Layer 2 of a small transformer language model trained on English Wikipedia (10 layers, counted from 0, width 64).
A neuron adds its activation times its output weights to the MLP's output. To switch it off is to set its activation to zero at one token and run the rest of the model.
A neuron's activation on a vector x is GELU(weights . x + bias), where the dot is the dot product.

Input weights of the MLP neurons that the questions are about. A number n stands for (n - 128) times 0.0069.
n9 (bias -0.035): 115, 113, 104, 105, 73, 83, 137, 137, 108, 133, 146, 100, 144, 156, 73, 115, 105, 107, 95, 94, 82, 142, 120, 124, 118, 102, 132, 145, 103, 105, 67, 137, 131, 129, 96, 188, 169, 97, 148, 127, 151, 123, 95, 148, 126, 75, 120, 124, 138, 135, 103, 98, 135, 120, 126, 144, 118, 145, 101, 102, 90, 130, 121, 127
n52 (bias -0.227): 170, 143, 115, 76, 138, 187, 108, 150, 131, 122, 111, 101, 150, 159, 127, 123, 190, 194, 81, 158, 114, 87, 101, 144, 142, 112, 120, 126, 102, 156, 137, 157, 138, 149, 134, 151, 121, 141, 188, 162, 112, 126, 140, 119, 158, 182, 148, 117, 92, 123, 161, 160, 73, 132, 89, 147, 89, 143, 137, 109, 147, 177, 156, 169
n68 (bias -0.367): 94, 119, 114, 114, 112, 113, 151, 101, 160, 115, 127, 122, 125, 135, 162, 161, 148, 141, 110, 145, 119, 179, 125, 137, 150, 129, 130, 142, 115, 171, 149, 126, 146, 89, 174, 149, 146, 154, 170, 86, 141, 165, 89, 141, 143, 163, 70, 129, 172, 70, 115, 170, 150, 166, 120, 128, 184, 114, 92, 192, 99, 64, 157, 114
n73 (bias -0.268): 164, 126, 155, 121, 141, 144, 126, 144, 178, 137, 95, 73, 85, 128, 111, 131, 148, 132, 125, 170, 128, 152, 96, 117, 67, 61, 156, 123, 124, 106, 137, 166, 94, 105, 159, 181, 100, 108, 141, 119, 143, 155, 119, 165, 132, 203, 105, 159, 105, 150, 126, 132, 64, 118, 144, 116, 134, 135, 122, 140, 135, 160, 129, 108
n88 (bias 0.031): 142, 117, 118, 108, 121, 157, 145, 110, 121, 133, 176, 95, 179, 75, 162, 105, 176, 116, 163, 162, 105, 109, 152, 180, 128, 152, 62, 109, 60, 170, 102, 142, 106, 170, 99, 162, 148, 144, 129, 134, 140, 115, 118, 147, 90, 133, 130, 115, 125, 125, 133, 95, 116, 145, 150, 112, 106, 123, 152, 147, 137, 117, 139, 102
n128 (bias 0.059): 81, 109, 91, 117, 140, 163, 114, 106, 111, 114, 135, 142, 107, 104, 149, 160, 141, 144, 117, 94, 77, 118, 134, 125, 108, 173, 99, 114, 48, 137, 86, 139, 93, 157, 61, 118, 175, 107, 108, 142, 128, 111, 112, 100, 133, 105, 164, 116, 130, 116, 132, 90, 126, 103, 165, 114, 119, 86, 115, 139, 131, 132, 103, 111
n144 (bias -0.157): 126, 161, 101, 106, 185, 136, 127, 139, 163, 135, 152, 128, 122, 93, 92, 98, 121, 130, 143, 165, 145, 108, 157, 145, 139, 133, 112, 114, 138, 141, 148, 211, 55, 171, 145, 102, 111, 126, 131, 180, 171, 165, 156, 139, 70, 130, 122, 130, 136, 162, 146, 137, 109, 109, 110, 166, 132, 140, 117, 144, 96, 192, 126, 120
n157 (bias -0.036): 91, 161, 124, 76, 165, 158, 114, 128, 141, 112, 138, 140, 104, 116, 154, 170, 137, 120, 100, 129, 111, 106, 100, 145, 67, 115, 93, 135, 135, 111, 118, 130, 106, 106, 114, 160, 114, 126, 102, 145, 158, 129, 126, 175, 106, 88, 123, 121, 121, 139, 118, 142, 137, 113, 123, 117, 125, 113, 70, 102, 116, 141, 168, 166
n158 (bias -0.268): 111, 156, 67, 109, 98, 165, 127, 87, 140, 143, 132, 179, 155, 114, 109, 156, 133, 110, 135, 177, 77, 94, 123, 94, 168, 147, 123, 82, 151, 170, 97, 103, 166, 160, 128, 105, 146, 180, 112, 151, 157, 136, 133, 177, 125, 156, 141, 122, 180, 172, 151, 132, 105, 143, 111, 161, 145, 96, 109, 151, 145, 143, 143, 134
n207 (bias 0.007): 77, 137, 150, 109, 121, 158, 122, 116, 102, 123, 98, 122, 133, 101, 115, 120, 156, 159, 95, 147, 111, 135, 116, 120, 128, 164, 72, 117, 163, 135, 135, 152, 105, 103, 92, 128, 150, 132, 42, 169, 180, 150, 146, 170, 132, 130, 102, 90, 149, 159, 124, 102, 102, 89, 160, 105, 74, 111, 93, 145, 111, 153, 151, 146
n218 (bias -0.274): 249, 93, 167, 94, 100, 124, 125, 126, 70, 133, 119, 117, 81, 135, 107, 136, 129, 186, 82, 160, 136, 154, 149, 98, 55, 78, 133, 185, 126, 144, 123, 138, 160, 128, 176, 191, 134, 63, 112, 157, 127, 73, 149, 133, 137, 175, 194, 103, 174, 146, 111, 140, 131, 117, 160, 113, 135, 106, 120, 104, 111, 153, 111, 136
n225 (bias -0.185): 173, 156, 133, 146, 140, 148, 117, 109, 130, 121, 73, 164, 122, 137, 96, 53, 68, 176, 88, 165, 120, 143, 104, 145, 174, 88, 139, 182, 202, 86, 93, 171, 126, 167, 163, 144, 161, 109, 144, 103, 122, 103, 114, 131, 148, 215, 127, 188, 134, 174, 125, 156, 188, 90, 129, 124, 109, 134, 182, 172, 103, 170, 144, 170
n239 (bias -0.072): 119, 128, 105, 112, 135, 131, 130, 86, 128, 111, 128, 98, 158, 95, 90, 153, 134, 137, 107, 142, 137, 142, 107, 120, 108, 93, 108, 155, 106, 122, 160, 175, 106, 175, 93, 129, 151, 111, 135, 105, 174, 82, 154, 98, 120, 129, 124, 151, 110, 108, 116, 142, 173, 81, 165, 155, 101, 115, 133, 124, 128, 147, 175, 134

Output weights of the MLP neurons that the questions are about. A number n stands for (n - 128) times 0.0025.
n9: 135, 171, 106, 219, 109, 166, 120, 115, 126, 138, 99, 176, 214, 133, 122, 120, 137, 139, 170, 193, 127, 76, 134, 176, 135, 120, 124, 109, 195, 62, 124, 79, 66, 212, 137, 48, 87, 131, 120, 152, 110, 118, 110, 103, 131, 165, 123, 134, 103, 165, 88, 100, 154, 129, 168, 132, 100, 181, 106, 88, 93, 132, 71, 88
n52: 57, 86, 151, 199, 133, 170, 94, 126, 108, 143, 141, 161, 102, 145, 177, 161, 65, 87, 151, 103, 150, 159, 108, 61, 102, 167, 188, 192, 96, 157, 168, 143, 84, 120, 86, 56, 133, 97, 58, 161, 158, 155, 186, 149, 183, 79, 67, 121, 127, 78, 96, 97, 151, 171, 144, 129, 131, 134, 141, 240, 118, 111, 130, 113
n68: 130, 201, 126, 65, 91, 133, 111, 136, 105, 89, 129, 100, 83, 116, 128, 135, 143, 137, 143, 141, 172, 113, 121, 134, 157, 137, 45, 81, 97, 87, 89, 103, 189, 83, 204, 125, 155, 52, 156, 110, 163, 108, 152, 128, 146, 145, 70, 131, 194, 99, 84, 198, 149, 101, 162, 108, 213, 83, 180, 167, 143, 94, 169, 132
n73: 120, 168, 149, 64, 186, 90, 210, 98, 131, 114, 141, 134, 142, 149, 192, 196, 168, 119, 45, 80, 90, 118, 133, 135, 175, 102, 177, 120, 135, 129, 99, 126, 101, 69, 163, 88, 52, 139, 153, 219, 75, 149, 124, 85, 123, 70, 61, 114, 191, 168, 158, 178, 126, 105, 176, 74, 108, 118, 153, 117, 126, 126, 116, 98
n88: 166, 78, 146, 187, 96, 118, 152, 164, 76, 183, 127, 147, 96, 175, 109, 162, 105, 195, 162, 137, 67, 117, 90, 72, 89, 86, 184, 208, 217, 73, 144, 87, 135, 91, 150, 109, 81, 130, 93, 103, 158, 136, 180, 129, 75, 116, 158, 196, 98, 82, 149, 78, 100, 151, 137, 115, 146, 36, 151, 131, 147, 175, 133, 110
n128: 157, 134, 186, 94, 56, 107, 131, 119, 145, 183, 167, 154, 106, 123, 62, 155, 132, 153, 172, 150, 198, 170, 162, 122, 82, 128, 105, 118, 200, 78, 172, 93, 122, 112, 130, 134, 23, 120, 81, 109, 110, 177, 169, 108, 138, 182, 80, 138, 158, 115, 134, 150, 36, 151, 104, 102, 146, 82, 117, 162, 98, 123, 143, 126
n144: 160, 108, 136, 94, 100, 139, 136, 153, 152, 179, 107, 125, 108, 105, 150, 206, 126, 119, 73, 116, 107, 82, 143, 91, 122, 89, 192, 170, 114, 136, 120, 69, 128, 185, 143, 167, 128, 151, 150, 109, 47, 139, 143, 96, 108, 99, 146, 168, 153, 77, 137, 165, 169, 147, 139, 128, 172, 34, 190, 93, 164, 95, 168, 110
n157: 167, 99, 130, 160, 81, 61, 127, 152, 120, 99, 115, 138, 113, 128, 149, 107, 148, 130, 141, 109, 148, 231, 148, 101, 150, 111, 172, 179, 111, 56, 157, 124, 123, 138, 160, 92, 99, 115, 195, 70, 125, 108, 159, 116, 177, 132, 125, 177, 140, 75, 77, 155, 116, 96, 112, 177, 149, 85, 145, 88, 104, 80, 110, 147
n158: 165, 186, 79, 169, 77, 98, 160, 120, 75, 105, 101, 119, 151, 156, 135, 189, 173, 100, 82, 185, 77, 129, 93, 143, 128, 79, 162, 173, 115, 94, 97, 130, 169, 150, 56, 115, 91, 170, 148, 192, 147, 88, 117, 126, 108, 73, 154, 121, 147, 127, 116, 137, 169, 165, 133, 171, 124, 186, 128, 81, 118, 111, 69, 152
n207: 184, 200, 130, 137, 131, 101, 107, 178, 151, 161, 149, 137, 81, 142, 131, 81, 94, 194, 129, 140, 194, 145, 79, 120, 145, 121, 135, 129, 69, 99, 151, 104, 182, 120, 69, 156, 33, 108, 118, 86, 89, 97, 98, 93, 100, 143, 189, 164, 154, 82, 94, 193, 189, 164, 111, 113, 106, 105, 133, 117, 130, 119, 125, 143
n218: 163, 157, 166, 130, 142, 154, 125, 203, 61, 142, 104, 141, 119, 104, 67, 122, 162, 191, 29, 145, 186, 37, 43, 235, 93, 110, 102, 137, 114, 196, 116, 58, 195, 91, 176, 157, 131, 199, 144, 74, 46, 151, 117, 130, 109, 99, 233, 141, 203, 84, 98, 218, 145, 134, 130, 112, 77, 216, 117, 72, 125, 53, 66, 197
n225: 148, 122, 128, 191, 85, 59, 142, 166, 155, 251, 171, 52, 96, 154, 85, 145, 219, 151, 167, 93, 105, 109, 89, 151, 87, 128, 67, 66, 129, 120, 123, 127, 167, 76, 113, 85, 122, 130, 117, 168, 101, 139, 54, 144, 48, 40, 109, 99, 175, 116, 184, 162, 33, 153, 124, 178, 199, 100, 156, 122, 196, 173, 135, 195
n239: 104, 142, 131, 75, 87, 71, 142, 179, 135, 116, 121, 165, 109, 190, 170, 84, 110, 183, 146, 129, 128, 133, 126, 118, 163, 140, 107, 141, 136, 205, 169, 55, 108, 117, 206, 161, 121, 126, 141, 130, 140, 117, 138, 138, 111, 171, 37, 119, 172, 108, 141, 126, 147, 180, 33, 105, 129, 130, 132, 142, 125, 70, 58, 104

Each question names a token from some text and the token that comes next. It shows the vector x that enters the MLP there. A number n stands for (n - 128) times 0.035.

Then comes g, the gradient of the next token's log-probability with respect to the MLP's output, scaled to length 1. A neuron's effect is roughly proportional to its activation times (output weights . g). A number n stands for (n - 128) times 0.0039.

" serving", then " as"
x: 162, 164, 150, 148, 140, 151, 107, 71, 114, 152, 129, 167, 145, 129, 106, 115, 170, 179, 146, 111, 116, 159, 167, 100, 150, 170, 97, 117, 122, 138, 168, 102, 97, 97, 167, 66, 105, 83, 176, 125, 103, 162, 160, 140, 104, 92, 71, 132, 135, 119, 128, 100, 126, 118, 153, 192, 118, 77, 143, 93, 96, 52, 92, 117
g: 191, 181, 118, 95, 118, 43, 118, 95, 142, 121, 162, 113, 83, 99, 163, 161, 134, 93, 127, 137, 90, 101, 150, 111, 174, 156, 126, 158, 146, 85, 119, 114, 192, 165, 142, 93, 78, 148, 110, 112, 178, 94, 179, 114, 100, 162, 131, 111, 178, 134, 75, 86, 164, 114, 167, 136, 130, 89, 147, 110, 141, 122, 146, 119
Which two neurons, each switched off alone, lower its probability most, in order? n68, n144

" his", then " early"
x: 183, 136, 166, 143, 103, 149, 150, 159, 126, 115, 127, 150, 179, 159, 159, 140, 186, 147, 117, 133, 110, 141, 112, 126, 133, 115, 124, 134, 130, 60, 143, 110, 155, 65, 153, 79, 124, 140, 193, 134, 107, 115, 151, 127, 83, 120, 112, 112, 113, 71, 88, 100, 138, 127, 175, 148, 105, 85, 134, 100, 128, 26, 97, 122
g: 170, 158, 89, 115, 88, 87, 130, 72, 151, 109, 96, 55, 102, 112, 84, 77, 144, 111, 165, 83, 207, 142, 113, 101, 140, 123, 104, 124, 190, 140, 124, 100, 168, 124, 153, 115, 126, 189, 159, 103, 142, 132, 126, 127, 186, 123, 132, 156, 122, 117, 196, 132, 99, 136, 167, 134, 139, 133, 149, 60, 116, 143, 143, 138
Switching off which neuron hurts the next token most? n68

"mut", then " W"
x: 116, 121, 128, 36, 127, 156, 122, 97, 138, 156, 164, 190, 124, 156, 124, 172, 109, 159, 155, 128, 122, 102, 109, 115, 91, 176, 105, 151, 140, 105, 153, 181, 66, 164, 125, 122, 50, 120, 146, 193, 60, 128, 151, 95, 168, 115, 99, 125, 115, 153, 102, 82, 126, 117, 149, 120, 100, 111, 138, 111, 168, 170, 107, 99
g: 107, 118, 137, 179, 167, 199, 101, 68, 104, 74, 115, 146, 210, 133, 132, 130, 65, 135, 106, 102, 176, 132, 138, 123, 136, 103, 145, 80, 101, 130, 175, 131, 114, 122, 141, 178, 106, 116, 108, 85, 169, 154, 154, 121, 133, 150, 140, 182, 87, 76, 124, 148, 154, 128, 147, 117, 111, 120, 62, 133, 174, 129, 87, 125
Which neuron, switched off, raises the next token's probability most? n144

"da", then ","
x: 128, 107, 132, 65, 155, 138, 121, 78, 78, 187, 106, 117, 150, 155, 164, 128, 140, 154, 190, 136, 153, 54, 100, 113, 139, 157, 150, 171, 124, 82, 140, 147, 111, 176, 66, 126, 106, 128, 127, 92, 100, 169, 104, 135, 139, 77, 155, 132, 41, 116, 105, 72, 112, 122, 161, 150, 158, 120, 128, 116, 181, 190, 95, 131
g: 123, 125, 131, 172, 130, 189, 41, 68, 138, 119, 138, 141, 163, 129, 107, 138, 98, 112, 116, 180, 206, 77, 106, 123, 200, 122, 134, 166, 160, 185, 131, 147, 77, 116, 115, 78, 152, 141, 104, 85, 151, 160, 128, 154, 139, 114, 118, 131, 84, 104, 150, 135, 117, 132, 109, 137, 159, 102, 117, 97, 131, 158, 116, 68
Switching off which neuron hurts the next token most? n52

"5", then " |"
x: 116, 114, 144, 137, 187, 62, 103, 82, 85, 138, 82, 201, 195, 164, 120, 126, 123, 139, 129, 129, 130, 113, 157, 138, 97, 173, 142, 126, 139, 57, 160, 86, 89, 115, 129, 130, 121, 84, 142, 109, 135, 171, 157, 178, 136, 73, 106, 141, 101, 108, 71, 118, 128, 168, 152, 172, 141, 131, 114, 113, 121, 132, 138, 111
g: 180, 144, 113, 118, 76, 160, 66, 148, 143, 165, 110, 152, 123, 116, 181, 129, 171, 118, 234, 139, 128, 127, 150, 138, 86, 132, 110, 140, 66, 134, 155, 179, 152, 114, 144, 115, 121, 148, 104, 87, 91, 96, 131, 146, 156, 98, 92, 158, 187, 172, 84, 113, 98, 95, 150, 106, 114, 113, 123, 108, 135, 69, 121, 120
Switching off which neuron hurts the next token most? n157

"8", then "6"
x: 140, 125, 151, 131, 186, 83, 98, 102, 82, 150, 140, 215, 189, 166, 126, 150, 108, 158, 123, 97, 78, 124, 147, 112, 102, 155, 166, 141, 163, 67, 139, 91, 112, 119, 149, 161, 122, 106, 136, 99, 119, 163, 160, 158, 116, 80, 102, 116, 87, 84, 70, 118, 140, 145, 124, 186, 141, 109, 118, 134, 81, 130, 102, 139
g: 63, 126, 101, 163, 127, 125, 117, 164, 105, 118, 135, 99, 62, 125, 109, 65, 161, 127, 131, 180, 137, 131, 109, 150, 90, 168, 165, 124, 136, 84, 159, 112, 153, 129, 109, 129, 91, 178, 155, 206, 92, 95, 119, 136, 108, 174, 171, 127, 83, 98, 160, 156, 208, 89, 138, 112, 154, 113, 77, 130, 137, 142, 136, 120
Switching off which neuron hurts the next token most? n9

"n", then " footballer"
x: 121, 135, 138, 105, 157, 148, 109, 100, 117, 160, 135, 169, 150, 84, 75, 74, 161, 98, 119, 112, 164, 69, 159, 137, 116, 127, 107, 115, 112, 96, 225, 106, 145, 152, 136, 37, 79, 133, 133, 131, 92, 156, 143, 177, 108, 89, 101, 105, 93, 108, 104, 117, 177, 96, 173, 136, 158, 178, 150, 122, 161, 180, 117, 104
g: 96, 169, 152, 108, 139, 76, 139, 162, 126, 120, 108, 137, 84, 114, 161, 97, 92, 95, 146, 140, 155, 138, 99, 91, 143, 157, 134, 133, 145, 78, 156, 169, 104, 189, 154, 104, 151, 42, 82, 105, 128, 132, 154, 172, 86, 148, 123, 123, 150, 115, 75, 90, 209, 151, 135, 169, 123, 155, 137, 149, 144, 63, 123, 152
Switching off which neuron hurts the next token most? n239

" Drama", then "\n"
x: 161, 173, 125, 145, 107, 111, 79, 152, 156, 136, 138, 166, 164, 123, 122, 151, 156, 186, 186, 103, 112, 114, 135, 98, 121, 151, 77, 126, 145, 63, 149, 112, 62, 148, 105, 109, 64, 119, 138, 128, 134, 150, 138, 131, 168, 77, 122, 72, 147, 111, 54, 97, 100, 176, 135, 116, 130, 127, 114, 121, 115, 132, 134, 176
g: 133, 72, 126, 179, 107, 141, 91, 76, 112, 135, 106, 116, 145, 133, 159, 90, 23, 184, 132, 135, 128, 137, 187, 134, 99, 140, 154, 123, 124, 196, 148, 102, 119, 207, 111, 122, 98, 130, 124, 151, 99, 147, 133, 140, 185, 163, 110, 135, 97, 81, 65, 129, 125, 130, 128, 92, 154, 132, 146, 150, 139, 163, 107, 115
Which neuron, switched off, raises the next token's probability most? n52

" Ta", then "t"
x: 150, 144, 141, 178, 117, 135, 140, 116, 139, 176, 129, 159, 112, 170, 96, 109, 125, 150, 180, 127, 93, 108, 140, 142, 106, 143, 122, 138, 150, 39, 139, 101, 143, 90, 64, 108, 65, 139, 139, 118, 129, 147, 98, 109, 174, 46, 131, 101, 108, 156, 83, 72, 116, 144, 150, 129, 109, 146, 146, 114, 139, 137, 140, 179
g: 119, 162, 189, 126, 118, 152, 117, 147, 128, 101, 174, 140, 79, 141, 131, 78, 204, 165, 128, 133, 96, 161, 148, 120, 83, 124, 145, 128, 112, 136, 197, 209, 91, 127, 186, 158, 124, 116, 118, 121, 56, 65, 76, 138, 97, 84, 112, 114, 109, 128, 126, 108, 141, 121, 162, 149, 92, 138, 111, 105, 98, 131, 149, 145
Which neuron, switched off, raises the next token's probability most? n9

"bb", then "ing"
x: 109, 78, 119, 57, 129, 134, 86, 167, 114, 122, 168, 153, 78, 154, 127, 156, 161, 99, 145, 155, 106, 86, 106, 123, 121, 186, 109, 180, 138, 88, 80, 139, 114, 166, 83, 145, 77, 135, 125, 114, 113, 164, 193, 154, 114, 125, 88, 156, 88, 166, 172, 91, 122, 97, 164, 170, 79, 120, 149, 103, 164, 137, 124, 115
g: 107, 88, 113, 120, 110, 181, 138, 129, 102, 170, 115, 137, 161, 94, 163, 109, 161, 143, 165, 145, 146, 102, 122, 145, 76, 137, 163, 110, 121, 127, 194, 99, 102, 178, 164, 130, 97, 112, 84, 108, 152, 175, 177, 128, 147, 98, 71, 148, 82, 118, 47, 162, 162, 175, 136, 75, 110, 102, 94, 146, 115, 164, 91, 149
Which two neurons, each switched off alone, lower its probability most, in order? n128, n52

"va", then " Bad"
x: 119, 119, 164, 45, 164, 105, 138, 96, 121, 145, 229, 128, 95, 160, 149, 164, 120, 150, 198, 94, 150, 117, 136, 137, 103, 133, 99, 109, 118, 75, 189, 143, 128, 160, 154, 148, 74, 160, 108, 90, 149, 153, 137, 114, 142, 89, 143, 126, 67, 123, 63, 84, 116, 132, 140, 125, 91, 104, 148, 130, 160, 116, 95, 120
g: 96, 111, 107, 150, 151, 143, 95, 145, 122, 172, 64, 171, 208, 132, 127, 153, 64, 161, 133, 141, 124, 104, 119, 156, 117, 140, 152, 156, 158, 181, 153, 158, 99, 137, 126, 86, 112, 101, 169, 106, 140, 179, 134, 129, 156, 134, 158, 126, 79, 89, 109, 158, 124, 138, 138, 54, 100, 80, 107, 77, 163, 145, 75, 97
Switching off which neuron hurts the next token most? n88

"op", then "her"
x: 147, 148, 91, 86, 111, 102, 106, 129, 205, 170, 126, 188, 130, 78, 135, 167, 155, 160, 139, 134, 173, 49, 108, 113, 62, 111, 162, 153, 147, 87, 140, 85, 106, 147, 141, 65, 95, 147, 167, 125, 100, 116, 158, 99, 111, 112, 137, 116, 135, 113, 137, 130, 161, 143, 143, 148, 80, 80, 158, 107, 113, 171, 113, 110
g: 154, 116, 104, 147, 114, 94, 110, 100, 104, 84, 117, 137, 53, 152, 127, 175, 138, 122, 114, 142, 80, 94, 75, 149, 139, 117, 142, 113, 129, 75, 87, 114, 187, 74, 137, 142, 127, 144, 149, 177, 167, 118, 121, 123, 109, 166, 117, 176, 226, 135, 118, 215, 139, 121, 106, 149, 144, 116, 149, 141, 130, 84, 115, 154
Which neuron, switched off, raises the next token's probability most? n52

" election", then ":"
x: 103, 153, 144, 173, 102, 164, 87, 110, 82, 168, 114, 145, 187, 123, 115, 82, 108, 165, 163, 136, 94, 62, 160, 122, 120, 166, 126, 153, 103, 141, 141, 100, 68, 166, 145, 68, 92, 117, 144, 127, 97, 147, 186, 149, 141, 97, 110, 106, 151, 98, 79, 78, 85, 159, 201, 137, 146, 122, 120, 152, 153, 96, 122, 108
g: 148, 101, 145, 93, 107, 87, 134, 197, 126, 190, 124, 163, 69, 163, 111, 148, 114, 155, 105, 105, 161, 117, 118, 171, 76, 169, 177, 120, 105, 118, 140, 106, 80, 143, 176, 104, 129, 147, 87, 137, 115, 192, 100, 137, 153, 100, 123, 95, 121, 120, 59, 72, 138, 94, 156, 164, 88, 131, 157, 168, 159, 152, 119, 110
Which neuron, switched off, raises the next token's probability most? n158

"L", then ";"
x: 104, 161, 167, 126, 82, 123, 85, 119, 129, 139, 177, 204, 135, 144, 154, 135, 110, 102, 114, 117, 121, 150, 105, 140, 84, 134, 181, 164, 162, 98, 132, 142, 123, 168, 36, 134, 61, 149, 104, 101, 146, 159, 194, 104, 137, 97, 126, 135, 107, 114, 121, 93, 174, 77, 167, 119, 74, 108, 116, 156, 121, 113, 161, 111
g: 126, 77, 106, 137, 138, 122, 98, 126, 91, 128, 164, 143, 199, 102, 174, 120, 143, 176, 179, 121, 176, 176, 138, 61, 131, 140, 52, 87, 75, 175, 126, 121, 99, 175, 146, 113, 103, 175, 189, 120, 141, 150, 101, 115, 116, 125, 68, 114, 129, 107, 143, 182, 122, 162, 136, 121, 125, 96, 123, 117, 130, 109, 92, 120
Which two neurons, each switched off alone, lower its probability most, in order? n239, n157

" –", then " Wil"
x: 156, 185, 163, 148, 101, 136, 107, 59, 115, 161, 110, 160, 192, 151, 127, 127, 108, 127, 162, 98, 120, 141, 125, 94, 76, 140, 184, 149, 133, 89, 109, 86, 108, 126, 135, 70, 68, 99, 166, 139, 91, 194, 147, 172, 123, 112, 120, 163, 113, 82, 115, 173, 80, 127, 141, 147, 83, 127, 116, 144, 134, 99, 117, 113
g: 63, 97, 137, 109, 113, 143, 120, 179, 139, 130, 144, 140, 129, 90, 150, 113, 155, 126, 156, 135, 97, 153, 194, 127, 115, 97, 59, 176, 109, 161, 147, 170, 115, 130, 89, 179, 52, 88, 187, 164, 80, 129, 132, 143, 123, 118, 173, 160, 91, 136, 143, 143, 117, 141, 58, 91, 128, 140, 99, 178, 96, 129, 127, 138
Which neuron, switched off, raises the next token's probability most? n73

"K", then " Lin"
x: 146, 163, 143, 104, 98, 124, 118, 102, 150, 159, 168, 205, 169, 125, 131, 59, 90, 139, 131, 128, 148, 115, 113, 172, 113, 117, 158, 158, 131, 85, 125, 126, 102, 159, 57, 172, 36, 102, 100, 133, 142, 152, 139, 105, 151, 99, 87, 114, 108, 123, 128, 102, 126, 93, 226, 149, 117, 113, 138, 139, 119, 153, 141, 92
g: 122, 106, 100, 85, 138, 168, 111, 169, 192, 124, 134, 137, 93, 98, 84, 175, 104, 133, 187, 93, 168, 89, 94, 123, 138, 127, 131, 133, 167, 104, 110, 166, 106, 101, 111, 96, 97, 169, 172, 144, 125, 78, 147, 86, 89, 92, 163, 145, 131, 197, 162, 188, 134, 80, 103, 150, 143, 99, 157, 86, 116, 135, 119, 166
Which neuron, switched off, raises the next token's probability most? n239

"pon", then "tan"
x: 139, 159, 125, 126, 115, 118, 44, 174, 129, 180, 156, 153, 129, 85, 137, 127, 142, 185, 171, 119, 193, 114, 151, 152, 92, 191, 118, 168, 127, 90, 164, 118, 134, 141, 151, 129, 82, 114, 127, 126, 127, 97, 101, 142, 79, 45, 137, 132, 143, 101, 102, 118, 136, 118, 137, 141, 116, 92, 164, 71, 83, 99, 124, 121
g: 118, 135, 112, 202, 71, 144, 162, 130, 192, 139, 173, 79, 97, 143, 134, 171, 128, 107, 122, 121, 151, 142, 104, 103, 183, 118, 78, 127, 104, 119, 106, 168, 128, 87, 98, 125, 152, 81, 149, 138, 94, 101, 112, 90, 122, 198, 152, 85, 169, 122, 130, 173, 108, 80, 92, 153, 191, 139, 142, 121, 85, 151, 106, 137
Switching off which neuron hurts the next token most? n157

",", then " "
x: 131, 152, 138, 168, 116, 171, 95, 63, 101, 178, 85, 156, 213, 120, 163, 152, 139, 181, 169, 90, 178, 116, 99, 93, 126, 127, 124, 93, 127, 91, 121, 97, 176, 138, 125, 89, 92, 114, 103, 107, 105, 133, 179, 134, 143, 70, 132, 148, 65, 73, 120, 129, 121, 142, 159, 151, 105, 125, 139, 102, 132, 129, 133, 95
g: 132, 105, 115, 114, 86, 102, 125, 114, 134, 162, 131, 92, 160, 151, 123, 119, 51, 145, 225, 40, 155, 163, 123, 108, 102, 137, 130, 89, 161, 106, 154, 96, 123, 115, 174, 94, 137, 148, 114, 95, 164, 161, 123, 123, 128, 204, 114, 158, 136, 101, 96, 170, 127, 95, 136, 150, 100, 166, 187, 114, 142, 117, 125, 101
Switching off which neuron hurts the next token most? n239

"9", then "1"
x: 140, 135, 145, 132, 206, 77, 87, 108, 109, 156, 125, 205, 188, 140, 125, 151, 114, 177, 109, 100, 57, 125, 150, 123, 115, 150, 154, 142, 153, 75, 151, 92, 135, 116, 154, 146, 100, 121, 104, 104, 137, 176, 158, 166, 116, 89, 88, 125, 92, 84, 85, 92, 134, 140, 127, 175, 122, 123, 129, 117, 78, 130, 110, 132
g: 81, 159, 135, 181, 137, 141, 115, 161, 147, 116, 162, 163, 85, 124, 107, 103, 72, 131, 79, 160, 100, 92, 129, 123, 117, 148, 187, 126, 157, 95, 189, 141, 124, 97, 137, 167, 110, 171, 76, 134, 57, 113, 174, 127, 164, 181, 166, 155, 106, 80, 139, 133, 169, 119, 147, 81, 101, 91, 83, 126, 131, 153, 99, 118
Which neuron, switched off, raises the next token's probability most? n157

"b", then "."
x: 144, 114, 165, 99, 101, 135, 101, 191, 105, 115, 182, 165, 98, 143, 88, 103, 133, 129, 104, 102, 140, 159, 132, 111, 122, 134, 169, 128, 169, 57, 183, 91, 187, 148, 176, 143, 79, 114, 130, 151, 102, 141, 148, 150, 91, 102, 80, 125, 118, 104, 77, 119, 151, 146, 143, 186, 122, 51, 124, 122, 151, 139, 105, 102
g: 77, 88, 82, 120, 205, 107, 93, 99, 85, 131, 161, 148, 119, 117, 88, 158, 91, 133, 111, 154, 157, 111, 90, 131, 127, 157, 103, 117, 140, 105, 125, 81, 117, 98, 185, 130, 125, 123, 190, 109, 144, 107, 114, 118, 126, 170, 132, 124, 148, 99, 102, 178, 92, 178, 191, 156, 125, 143, 104, 219, 131, 145, 100, 158
Switching off which neuron hurts the next token most? n218

"\n", then "==="
x: 197, 105, 125, 168, 119, 92, 132, 111, 96, 146, 91, 133, 115, 150, 184, 108, 128, 208, 132, 126, 102, 143, 172, 121, 125, 141, 147, 94, 164, 102, 175, 102, 168, 119, 122, 84, 46, 102, 161, 148, 87, 109, 151, 149, 98, 170, 113, 103, 101, 86, 117, 129, 75, 118, 136, 183, 114, 156, 137, 139, 126, 96, 91, 115
g: 127, 96, 120, 136, 66, 97, 97, 150, 113, 176, 125, 99, 76, 127, 183, 71, 151, 135, 163, 103, 130, 164, 143, 211, 151, 97, 141, 45, 107, 112, 126, 90, 111, 129, 168, 111, 202, 135, 114, 133, 126, 115, 121, 132, 82, 147, 119, 57, 164, 161, 116, 145, 135, 107, 160, 124, 136, 169, 152, 145, 116, 158, 120, 152
Switching off which neuron hurts the next token most? n218

"Ö", then ")"
x: 146, 160, 159, 95, 124, 124, 145, 138, 132, 175, 185, 156, 150, 136, 121, 102, 110, 110, 150, 112, 147, 113, 162, 144, 167, 107, 112, 107, 148, 48, 159, 129, 93, 109, 63, 143, 78, 109, 121, 109, 115, 168, 153, 94, 196, 106, 101, 117, 83, 105, 136, 100, 156, 85, 186, 199, 97, 106, 121, 114, 139, 79, 139, 108
g: 160, 129, 151, 143, 105, 114, 121, 104, 106, 110, 99, 154, 192, 163, 206, 100, 74, 162, 112, 165, 105, 137, 117, 135, 121, 105, 107, 116, 104, 202, 196, 88, 70, 157, 123, 150, 133, 109, 114, 100, 159, 119, 183, 157, 144, 150, 111, 138, 124, 100, 92, 84, 138, 132, 160, 94, 113, 140, 98, 179, 136, 82, 133, 67
Switching off which neuron hurts the next token most? n239